Layer 14 of a small transformer language model trained on English Wikipedia (24 layers, counted from 0, width 128).
A neuron's activation on a vector x is GELU(weights . x + bias), where the dot is the dot product.

Input weights of the MLP neurons that the questions are about. A number n stands for (n - 500) times 0.0018.
n29 (bias -0.110): 598,537,462,591,296,428,449,315,441,472,461,419,413,478,529,511,555,352,500,490,398,211,481,670,504,571,586,423,248,800,341,514,443,310,485,472,667,619,273,422,675,718,618,786,541,587,500,578,531,464,456,698,485,466,533,493,361,286,408,539,552,630,432,818,586,682,451,468,533,533,517,418,504,346,486,196,464,591,416,511,500,566,569,485,466,671,561,794,489,405,595,353,406,471,546,541,533,408,530,184,471,543,430,483,304,529,374,662,777,524,541,555,573,489,709,575,534,424,672,445,546,466,468,387,373,651,545,515
n50 (bias -0.159): 436,643,250,620,361,545,461,558,558,626,319,383,602,338,351,351,397,568,515,420,569,634,667,379,511,714,508,485,339,559,364,649,352,523,349,762,656,575,601,456,425,534,463,737,527,481,527,301,406,580,750,722,547,371,519,576,587,362,626,429,453,303,317,590,453,477,449,426,735,645,529,432,512,592,481,519,644,156,329,541,599,723,568,270,496,618,474,246,661,363,344,397,649,597,485,568,562,488,484,637,423,616,543,390,689,519,500,770,496,275,450,438,534,259,456,446,451,644,553,382,426,489,421,419,534,485,706,358
n65 (bias -0.160): 738,465,565,671,560,425,432,134,627,511,471,781,524,255,515,366,435,478,770,536,452,322,566,598,729,518,661,615,635,691,387,552,580,542,396,540,518,478,403,625,403,403,593,542,573,413,642,450,471,371,470,410,454,740,496,482,533,657,585,459,341,590,515,652,411,489,490,230,427,378,410,443,512,504,402,467,477,553,753,537,368,615,364,512,429,265,519,466,426,662,447,508,551,593,602,539,208,343,263,770,481,597,250,416,633,519,584,542,693,450,473,446,519,534,614,550,531,598,265,485,714,375,522,441,376,575,673,263
n66 (bias -0.142): 517,445,561,555,417,523,423,617,216,428,431,438,637,582,578,500,395,490,500,526,494,696,472,669,347,549,614,449,781,493,517,613,475,571,445,503,465,413,428,707,290,583,477,350,610,297,335,566,481,568,557,436,507,614,362,388,552,722,490,467,477,520,689,463,242,304,470,398,569,449,429,643,445,493,480,377,720,490,648,393,379,298,480,629,606,368,384,510,606,533,561,619,397,497,298,606,579,418,420,392,425,283,442,448,665,370,623,425,633,681,641,521,524,299,385,510,509,524,450,402,474,522,407,691,466,583,635,578
n80 (bias -0.160): 511,468,608,558,545,514,497,514,615,534,363,333,542,403,454,507,589,647,450,473,458,341,514,394,653,425,626,446,381,361,416,417,484,546,590,349,392,650,536,610,396,497,615,393,432,560,349,587,272,422,546,472,381,576,465,399,297,450,300,358,537,412,434,514,500,514,554,517,331,617,254,546,751,618,598,556,620,496,556,448,503,668,634,522,559,557,549,352,670,476,518,550,409,685,429,557,378,754,591,796,974,486,507,646,496,629,349,532,320,227,482,443,278,479,621,383,556,563,542,550,445,417,612,534,395,329,561,543
n82 (bias -0.118): 401,481,549,433,500,398,451,525,545,468,461,603,537,474,337,522,725,423,496,596,640,486,402,651,611,161,686,571,522,682,570,298,313,393,624,182,451,307,669,457,424,457,449,478,665,283,478,466,587,441,482,325,598,534,585,490,482,705,471,601,792,434,438,645,295,452,530,306,306,467,591,317,444,619,372,482,511,463,419,576,632,504,368,648,238,522,554,415,558,325,662,448,349,500,578,490,605,642,458,477,675,347,684,635,603,551,556,567,493,642,414,373,405,638,278,455,473,368,536,463,396,472,551,504,302,587,738,370
n271 (bias -0.130): 533,543,538,544,623,613,389,531,297,433,624,595,600,507,355,652,576,455,572,475,372,555,567,693,444,471,503,414,626,483,702,394,448,401,530,554,619,588,497,395,306,390,590,312,433,447,543,335,718,713,428,802,708,392,474,534,575,530,391,487,462,451,403,564,379,434,438,676,510,391,632,568,597,556,305,542,595,425,379,406,606,540,408,490,624,451,523,320,458,337,513,553,500,600,503,413,370,430,456,402,510,655,443,348,687,468,386,443,437,549,690,507,579,481,286,596,321,706,387,358,452,410,396,474,451,532,594,636
n310 (bias -0.170): 617,353,280,575,562,419,603,440,790,561,633,685,774,583,642,558,571,655,689,489,489,377,492,672,484,538,515,583,500,597,504,585,529,693,640,454,526,670,368,672,461,473,704,516,325,602,365,368,452,684,555,663,388,452,566,526,608,401,508,439,616,566,300,485,419,238,676,469,492,622,612,489,615,622,271,573,520,434,434,342,507,373,371,415,541,500,527,219,746,363,614,535,515,454,496,300,404,575,105,516,713,527,608,410,354,485,423,294,553,577,428,413,379,395,531,559,547,445,380,622,298,559,268,378,99,573,321,472
n326 (bias -0.110): 564,396,442,534,623,451,423,483,478,455,555,545,628,468,600,521,386,595,507,445,484,382,333,666,425,362,479,410,711,588,440,497,566,707,717,459,473,546,482,486,605,469,598,386,377,742,471,795,561,475,316,352,852,504,401,520,602,227,427,326,558,401,336,326,460,546,436,635,608,396,429,477,460,529,412,490,450,514,631,454,345,514,281,394,515,464,402,507,434,748,525,679,395,426,633,628,543,335,544,573,693,546,475,476,371,542,459,450,503,383,475,601,617,563,618,430,618,171,363,325,362,460,588,738,398,745,530,425
n338 (bias -0.130): 642,186,523,466,469,711,620,466,641,349,585,649,321,383,440,223,532,421,548,439,658,625,468,468,596,527,728,424,669,488,366,325,555,273,460,670,576,218,504,736,754,559,422,664,694,599,552,651,425,456,504,665,492,378,472,447,739,432,256,523,489,777,543,558,526,488,600,411,673,552,420,362,468,724,433,574,528,563,615,426,459,424,615,684,421,448,648,405,332,670,603,368,390,614,515,481,629,536,239,344,164,406,431,447,611,512,518,580,519,507,407,596,555,370,427,687,493,275,488,651,631,358,535,303,366,680,364,668
n510 (bias -0.158): 761,429,405,709,529,551,430,387,519,500,468,521,473,605,437,504,578,573,607,500,253,478,523,570,578,285,606,691,646,774,636,489,394,489,485,464,567,562,579,396,507,769,406,388,793,614,526,530,342,437,276,726,406,625,736,423,405,336,464,540,482,393,609,493,434,485,653,641,451,519,567,483,743,470,496,482,194,449,636,409,349,504,434,686,492,652,406,401,395,729,360,768,521,496,404,329,320,358,542,496,440,613,718,411,569,427,431,455,344,507,526,605,415,266,403,483,462,548,343,548,443,392,595,389,357,453,591,355

Each question shows a token from some text and the vector x that enters the MLP there. A number n stands for (n - 500) times 0.012.

"y": 489,283,522,364,520,558,242,419,551,518,464,701,424,514,601,400,510,460,461,655,576,522,355,553,508,624,490,391,518,503,566,637,581,453,619,377,441,484,444,411,543,348,385,531,426,363,507,545,556,428,434,616,534,455,504,605,439,457,607,525,637,377,530,347,676,420,722,503,550,532,499,763,530,533,495,283,451,558,455,436,724,494,504,549,487,463,653,589,408,487,374,594,711,595,495,391,585,434,327,545,424,589,509,443,535,349,615,474,508,583,470,482,531,572,531,650,486,525,429,498,470,547,531,524,540,399,344,445
The three highest activations, in order: n310, n338, n271

" |": 446,549,252,358,430,540,391,470,423,461,551,697,363,511,630,446,540,429,476,483,554,389,418,455,484,553,471,301,518,511,553,648,595,430,687,380,476,502,492,347,614,451,486,415,481,434,401,492,642,440,385,322,631,414,495,565,433,429,583,571,592,458,441,337,542,559,697,509,561,490,559,604,329,553,602,492,434,542,562,559,658,467,518,515,460,488,654,565,545,419,429,374,707,647,538,263,534,437,387,522,325,529,530,566,493,435,734,494,463,552,572,566,539,555,495,729,472,305,521,449,549,486,630,644,578,417,467,476
The three highest activations, in order: n326, n82, n338

" and": 528,397,490,368,506,375,386,415,465,537,449,517,381,382,559,475,581,455,520,564,682,496,436,475,534,621,568,514,398,490,594,641,652,254,593,533,509,651,472,475,541,495,460,469,540,436,507,518,672,436,569,427,655,462,453,514,369,506,499,434,665,442,445,357,570,483,669,516,518,459,396,640,475,613,535,432,505,620,498,414,747,326,411,471,438,573,623,554,460,470,381,411,784,392,381,311,504,495,398,469,427,604,548,532,417,422,658,453,375,655,419,530,483,499,547,660,407,554,464,496,611,573,676,615,526,453,382,404
Which of these neurons fires most? n338

" 19": 474,418,269,359,533,606,444,443,493,380,454,542,452,583,560,480,628,352,517,526,597,440,469,440,523,587,563,459,529,488,376,696,621,357,569,504,345,494,489,274,517,403,410,475,562,556,529,534,561,492,516,539,577,407,508,577,283,507,566,533,548,374,437,313,641,358,663,576,468,606,324,687,470,499,602,397,506,525,554,451,795,530,527,506,347,524,632,502,510,464,297,429,580,496,428,357,464,652,558,540,382,604,492,573,486,452,687,462,296,572,509,543,495,525,549,708,447,605,497,401,551,643,611,598,508,549,481,414
Which of these neurons fires most? n50

" several": 435,402,477,348,584,464,407,456,416,398,432,635,429,454,564,430,561,442,526,565,556,540,471,488,616,544,513,409,489,500,536,615,687,426,539,521,355,448,424,371,577,519,395,553,451,537,510,447,512,393,464,484,669,486,413,580,395,508,586,472,646,445,626,406,581,332,678,578,543,476,456,662,363,515,571,347,571,595,490,389,616,547,586,486,460,450,522,598,427,429,376,359,709,496,394,453,490,466,411,501,402,571,515,508,383,310,622,471,468,631,566,514,635,596,616,712,485,493,371,372,738,466,517,625,463,591,406,641
Which neuron fires most, and how strongly? n338, at about 2.6

"self": 445,420,435,580,521,558,462,518,437,452,395,542,400,510,705,273,632,488,377,544,679,505,498,521,551,649,444,579,390,433,513,583,673,357,515,463,330,442,454,448,531,395,389,361,453,497,469,436,600,392,593,509,552,526,452,522,310,560,714,458,596,448,588,374,553,427,805,535,467,404,511,696,379,532,646,427,648,488,500,379,559,491,481,467,443,438,503,624,489,469,263,441,671,549,453,265,488,505,486,615,482,498,440,565,513,314,689,613,530,557,578,473,526,452,529,521,478,621,446,366,697,627,546,627,575,387,496,564
Which of these neurons fires most? n66

"te": 482,552,283,212,524,388,500,369,479,450,408,633,447,541,595,623,530,430,528,588,520,475,386,498,591,601,490,489,532,458,491,612,655,389,466,471,424,595,407,500,482,418,503,458,369,365,498,606,691,538,458,449,491,497,474,515,268,478,669,491,501,485,591,437,589,463,664,563,513,542,325,384,327,466,625,383,530,523,418,473,829,551,584,435,445,502,634,626,463,428,440,505,700,518,389,413,502,529,482,611,499,538,574,494,352,429,673,573,505,466,344,531,560,613,714,519,453,634,425,526,633,622,617,590,559,331,337,372
Which neuron fires most, and how strongly? n29, at about 0.15

" 1": 522,443,323,416,477,447,404,401,390,348,364,681,450,505,464,345,507,375,451,619,585,476,400,452,462,662,473,389,539,565,493,526,690,431,541,490,375,574,561,436,415,452,306,501,566,462,411,520,616,576,556,386,620,450,563,563,359,500,584,580,589,400,440,451,715,466,667,726,498,485,447,664,484,497,554,412,455,537,426,470,700,503,413,549,447,540,564,548,465,435,373,396,664,545,458,230,523,559,464,424,447,575,573,687,424,440,616,427,382,605,577,666,497,586,565,739,428,528,523,405,520,664,603,630,425,443,459,475
Which of these neurons fires most? n271

" to": 461,345,445,398,667,462,373,574,450,425,418,514,446,557,562,401,549,440,443,590,655,569,509,427,520,663,542,425,439,471,599,518,652,366,489,551,494,543,387,454,585,435,424,479,397,485,322,611,608,383,518,398,640,474,445,595,443,615,534,422,691,490,486,384,592,389,590,540,505,501,422,756,401,522,539,409,504,501,555,363,676,471,561,416,403,547,583,567,510,472,359,600,573,510,382,362,474,481,462,559,311,599,605,604,328,267,639,576,436,621,490,509,529,563,488,664,463,511,482,395,599,532,585,508,543,491,366,599
Which of these neurons fires most? n338

" W": 527,384,508,538,571,443,315,447,467,405,441,614,370,517,579,362,515,276,490,590,766,436,596,447,400,595,549,450,548,555,459,432,590,354,503,501,400,457,509,419,431,541,365,457,493,469,401,553,599,423,501,470,579,575,499,606,342,391,467,633,643,523,517,408,581,460,811,732,456,424,342,601,601,565,412,437,470,554,545,523,649,501,535,472,480,526,558,557,493,491,436,395,685,412,463,382,460,445,424,573,466,639,611,625,513,414,643,506,296,662,453,406,445,558,562,675,334,546,413,472,501,614,655,489,523,415,418,673
The three highest activations, in order: n338, n510, n82

",": 474,473,406,431,457,491,361,332,514,532,458,541,428,511,655,436,554,284,579,604,518,436,514,557,459,544,459,393,440,467,535,592,585,456,549,548,433,653,566,455,513,466,447,531,411,425,374,569,651,409,456,434,754,402,388,496,385,527,468,507,657,527,497,480,568,463,539,704,531,535,411,598,464,455,453,383,551,498,491,516,653,549,501,439,413,503,494,589,557,472,326,564,606,391,421,368,481,499,482,470,468,555,555,588,510,345,588,441,393,601,477,570,625,546,646,736,391,467,465,456,643,558,584,598,536,393,389,506
The three highest activations, in order: n29, n326, n271

" ": 482,420,470,280,686,430,443,485,546,479,516,614,391,452,558,384,627,444,525,580,610,387,475,519,510,591,459,471,497,475,374,594,628,454,534,534,456,649,513,457,449,507,382,485,522,406,482,447,589,477,557,393,595,327,581,608,349,528,607,444,526,511,485,394,594,419,696,675,480,622,421,657,402,501,586,445,430,495,500,420,665,553,449,454,420,512,568,625,531,411,376,521,662,421,372,292,531,459,442,571,403,706,672,536,446,520,637,541,301,525,475,575,538,439,393,684,365,586,439,462,544,663,678,588,424,418,400,443
Which of these neurons fires most? n310

"-": 534,488,423,299,481,443,485,363,529,386,503,639,411,542,650,367,523,409,489,501,659,444,472,440,533,617,500,572,472,409,494,545,647,418,432,465,483,593,486,333,666,529,319,471,514,412,470,537,562,503,562,551,539,493,480,550,354,523,519,455,659,361,485,493,688,480,666,561,561,569,314,673,213,602,512,441,335,574,664,541,694,651,511,422,501,580,534,725,474,473,435,450,688,467,513,327,398,550,538,493,393,629,505,633,331,451,541,545,448,591,548,456,516,531,577,529,339,413,460,459,567,610,594,511,393,397,349,618
Which two neurons fire most, strongest first? n29, n338

"od": 421,382,406,545,421,531,450,459,457,451,330,593,326,587,538,473,503,263,422,673,683,490,457,525,489,697,483,512,494,446,481,486,707,344,548,465,432,496,547,337,497,419,395,398,429,520,323,505,529,561,512,513,526,381,474,590,457,420,530,568,654,444,598,443,516,441,865,668,506,489,462,571,447,576,595,458,526,507,507,501,699,644,547,533,509,591,537,538,439,232,341,511,696,478,383,292,543,391,511,584,446,628,545,529,513,502,591,537,338,484,489,493,561,468,528,528,384,450,542,601,459,661,628,592,615,422,473,607
Which two neurons fire most, strongest first? n50, n271

"==": 442,459,379,514,520,355,423,376,528,432,542,550,485,547,519,469,488,321,484,534,577,376,549,491,545,593,472,454,472,469,546,510,667,431,543,432,426,522,473,464,507,459,367,463,425,488,481,428,464,506,561,353,657,525,495,552,506,508,524,533,540,500,581,401,541,414,636,656,533,507,464,549,401,461,633,320,516,559,599,558,752,556,485,470,467,425,568,619,465,486,296,392,574,548,389,322,455,608,494,554,545,578,455,510,546,517,763,496,320,626,584,465,571,405,533,821,412,548,366,453,544,531,786,590,536,292,434,499
Which of these neurons fires most? n65

"e": 412,374,433,327,426,522,479,455,496,559,366,555,424,396,548,460,596,475,529,547,461,456,313,742,572,671,491,386,545,473,440,564,658,449,461,425,402,550,573,363,593,585,370,577,447,360,349,444,606,438,497,349,539,554,455,533,344,481,672,603,580,458,478,402,484,400,756,515,565,418,388,617,476,556,390,419,508,563,534,538,723,551,501,552,467,550,489,625,509,407,418,456,712,583,287,365,447,511,576,536,434,484,596,603,451,503,641,561,464,595,479,561,509,486,658,758,396,480,429,416,414,575,614,464,590,450,390,542
Which two neurons fire most, strongest first? n29, n82

"ach": 397,470,389,287,513,433,430,339,559,441,525,681,393,365,479,522,561,383,445,620,672,448,349,572,452,638,511,493,500,552,432,574,610,441,461,506,445,586,494,393,592,540,521,411,494,421,446,460,578,365,413,464,563,415,470,507,351,414,658,544,652,558,524,374,531,352,804,468,565,664,283,551,444,511,547,539,535,381,447,555,707,481,612,506,437,535,541,451,450,495,276,508,726,511,415,361,603,538,596,526,523,632,642,655,386,430,455,490,393,500,581,566,536,414,684,531,526,455,471,507,555,581,678,639,526,382,495,429
Which of these neurons fires most? n80

"art": 419,433,428,510,566,503,398,362,523,474,473,663,415,437,547,411,659,377,381,630,583,446,523,525,513,639,522,582,452,372,442,561,786,446,525,536,290,569,472,491,537,498,406,339,560,467,373,474,601,375,532,542,606,553,436,552,302,575,644,525,633,442,471,412,562,435,854,439,430,516,405,757,415,478,630,501,546,576,446,446,684,546,401,467,499,466,425,596,522,492,431,366,731,509,420,283,498,488,464,548,442,523,521,547,537,322,717,447,438,525,567,578,467,421,521,421,367,488,525,396,665,602,544,595,474,478,529,610
Which of these neurons fires most? n66

"o": 461,415,489,531,357,520,406,431,420,437,263,612,383,481,463,466,676,347,459,646,603,480,375,607,523,580,486,509,526,443,489,496,636,326,415,559,484,443,559,421,616,469,362,429,461,484,328,458,518,516,571,330,515,395,510,595,338,351,661,572,587,432,522,405,581,404,851,624,459,501,448,618,558,574,512,478,550,606,514,532,698,508,565,550,468,612,534,625,489,433,346,412,691,582,425,247,583,462,545,624,445,508,633,489,542,526,596,501,389,604,480,581,422,514,531,555,394,445,386,454,500,644,604,544,539,400,402,574
The three highest activations, in order: n82, n510, n338

"n": 492,426,439,488,509,455,286,475,433,401,506,537,536,493,577,459,581,333,518,443,641,521,560,417,469,617,500,429,539,455,428,567,719,354,579,516,196,404,410,434,493,492,406,443,480,508,445,547,611,352,510,338,554,600,482,533,323,547,613,569,622,532,559,360,645,322,720,540,558,456,456,729,540,467,665,529,519,558,532,414,533,368,433,451,561,550,513,665,514,485,392,605,646,400,401,376,524,515,506,599,325,604,520,498,444,319,741,510,387,552,534,588,568,457,432,666,382,562,473,390,618,631,599,688,500,471,482,484
Which neuron fires most, and how strongly? n66, at about 4.6

" with": 467,450,370,312,516,358,433,448,469,422,465,529,401,501,555,365,555,330,529,456,655,615,394,430,590,612,513,349,429,464,616,650,685,404,536,515,473,509,406,399,608,496,481,424,511,456,566,510,646,448,532,484,662,497,425,567,396,454,547,526,635,441,371,403,819,424,550,615,537,458,494,534,433,513,513,379,522,560,541,423,732,519,511,385,431,587,565,578,528,412,435,545,679,534,394,323,502,444,494,447,377,551,666,587,365,323,618,586,428,606,498,544,622,442,512,656,411,587,460,454,630,549,575,564,506,483,352,513
Which of these neurons fires most? n29

"ne": 539,404,429,441,612,401,308,441,585,491,454,660,526,489,545,318,605,422,468,636,670,526,515,458,454,640,408,517,434,489,494,504,641,464,548,520,328,461,361,411,581,401,444,533,497,432,364,495,669,488,582,323,543,524,478,471,366,539,614,546,604,477,577,322,569,236,731,450,447,494,361,635,467,541,567,441,551,571,492,527,596,467,423,456,411,547,507,642,463,469,361,430,664,419,491,349,516,544,503,603,363,533,441,558,422,481,665,612,488,618,560,599,566,433,463,691,380,561,576,371,648,719,480,713,514,401,370,451
Which two neurons fire most, strongest first? n66, n65

"ur": 565,507,289,459,537,366,401,324,568,504,445,694,461,529,395,445,540,402,538,553,554,313,488,457,437,639,407,556,431,470,557,534,766,452,535,411,394,527,465,442,654,437,424,395,586,516,436,581,584,383,453,524,529,540,503,437,397,638,647,565,493,511,459,359,423,307,698,645,536,569,477,702,319,596,611,507,449,662,521,502,703,364,578,451,406,438,560,629,456,392,348,510,559,423,477,322,445,452,519,502,395,500,612,512,555,486,587,472,374,618,518,605,654,477,483,549,483,501,435,600,657,665,587,555,515,474,450,418
Which of these neurons fires most? n510

"s": 339,570,418,429,552,417,314,464,345,394,385,540,357,513,536,533,618,370,554,556,659,473,459,529,437,689,481,585,407,486,458,487,603,421,567,520,502,489,495,338,544,370,362,508,558,527,383,372,462,484,502,427,473,338,465,624,444,423,553,565,527,373,454,471,569,483,860,572,575,622,499,668,504,544,483,452,582,511,577,409,630,688,587,435,423,605,474,523,500,394,424,604,787,428,523,317,532,391,561,652,457,695,481,610,526,467,617,508,415,607,456,580,483,551,416,561,285,498,462,389,538,692,523,513,614,410,457,587
Which two neurons fire most, strongest first? n50, n271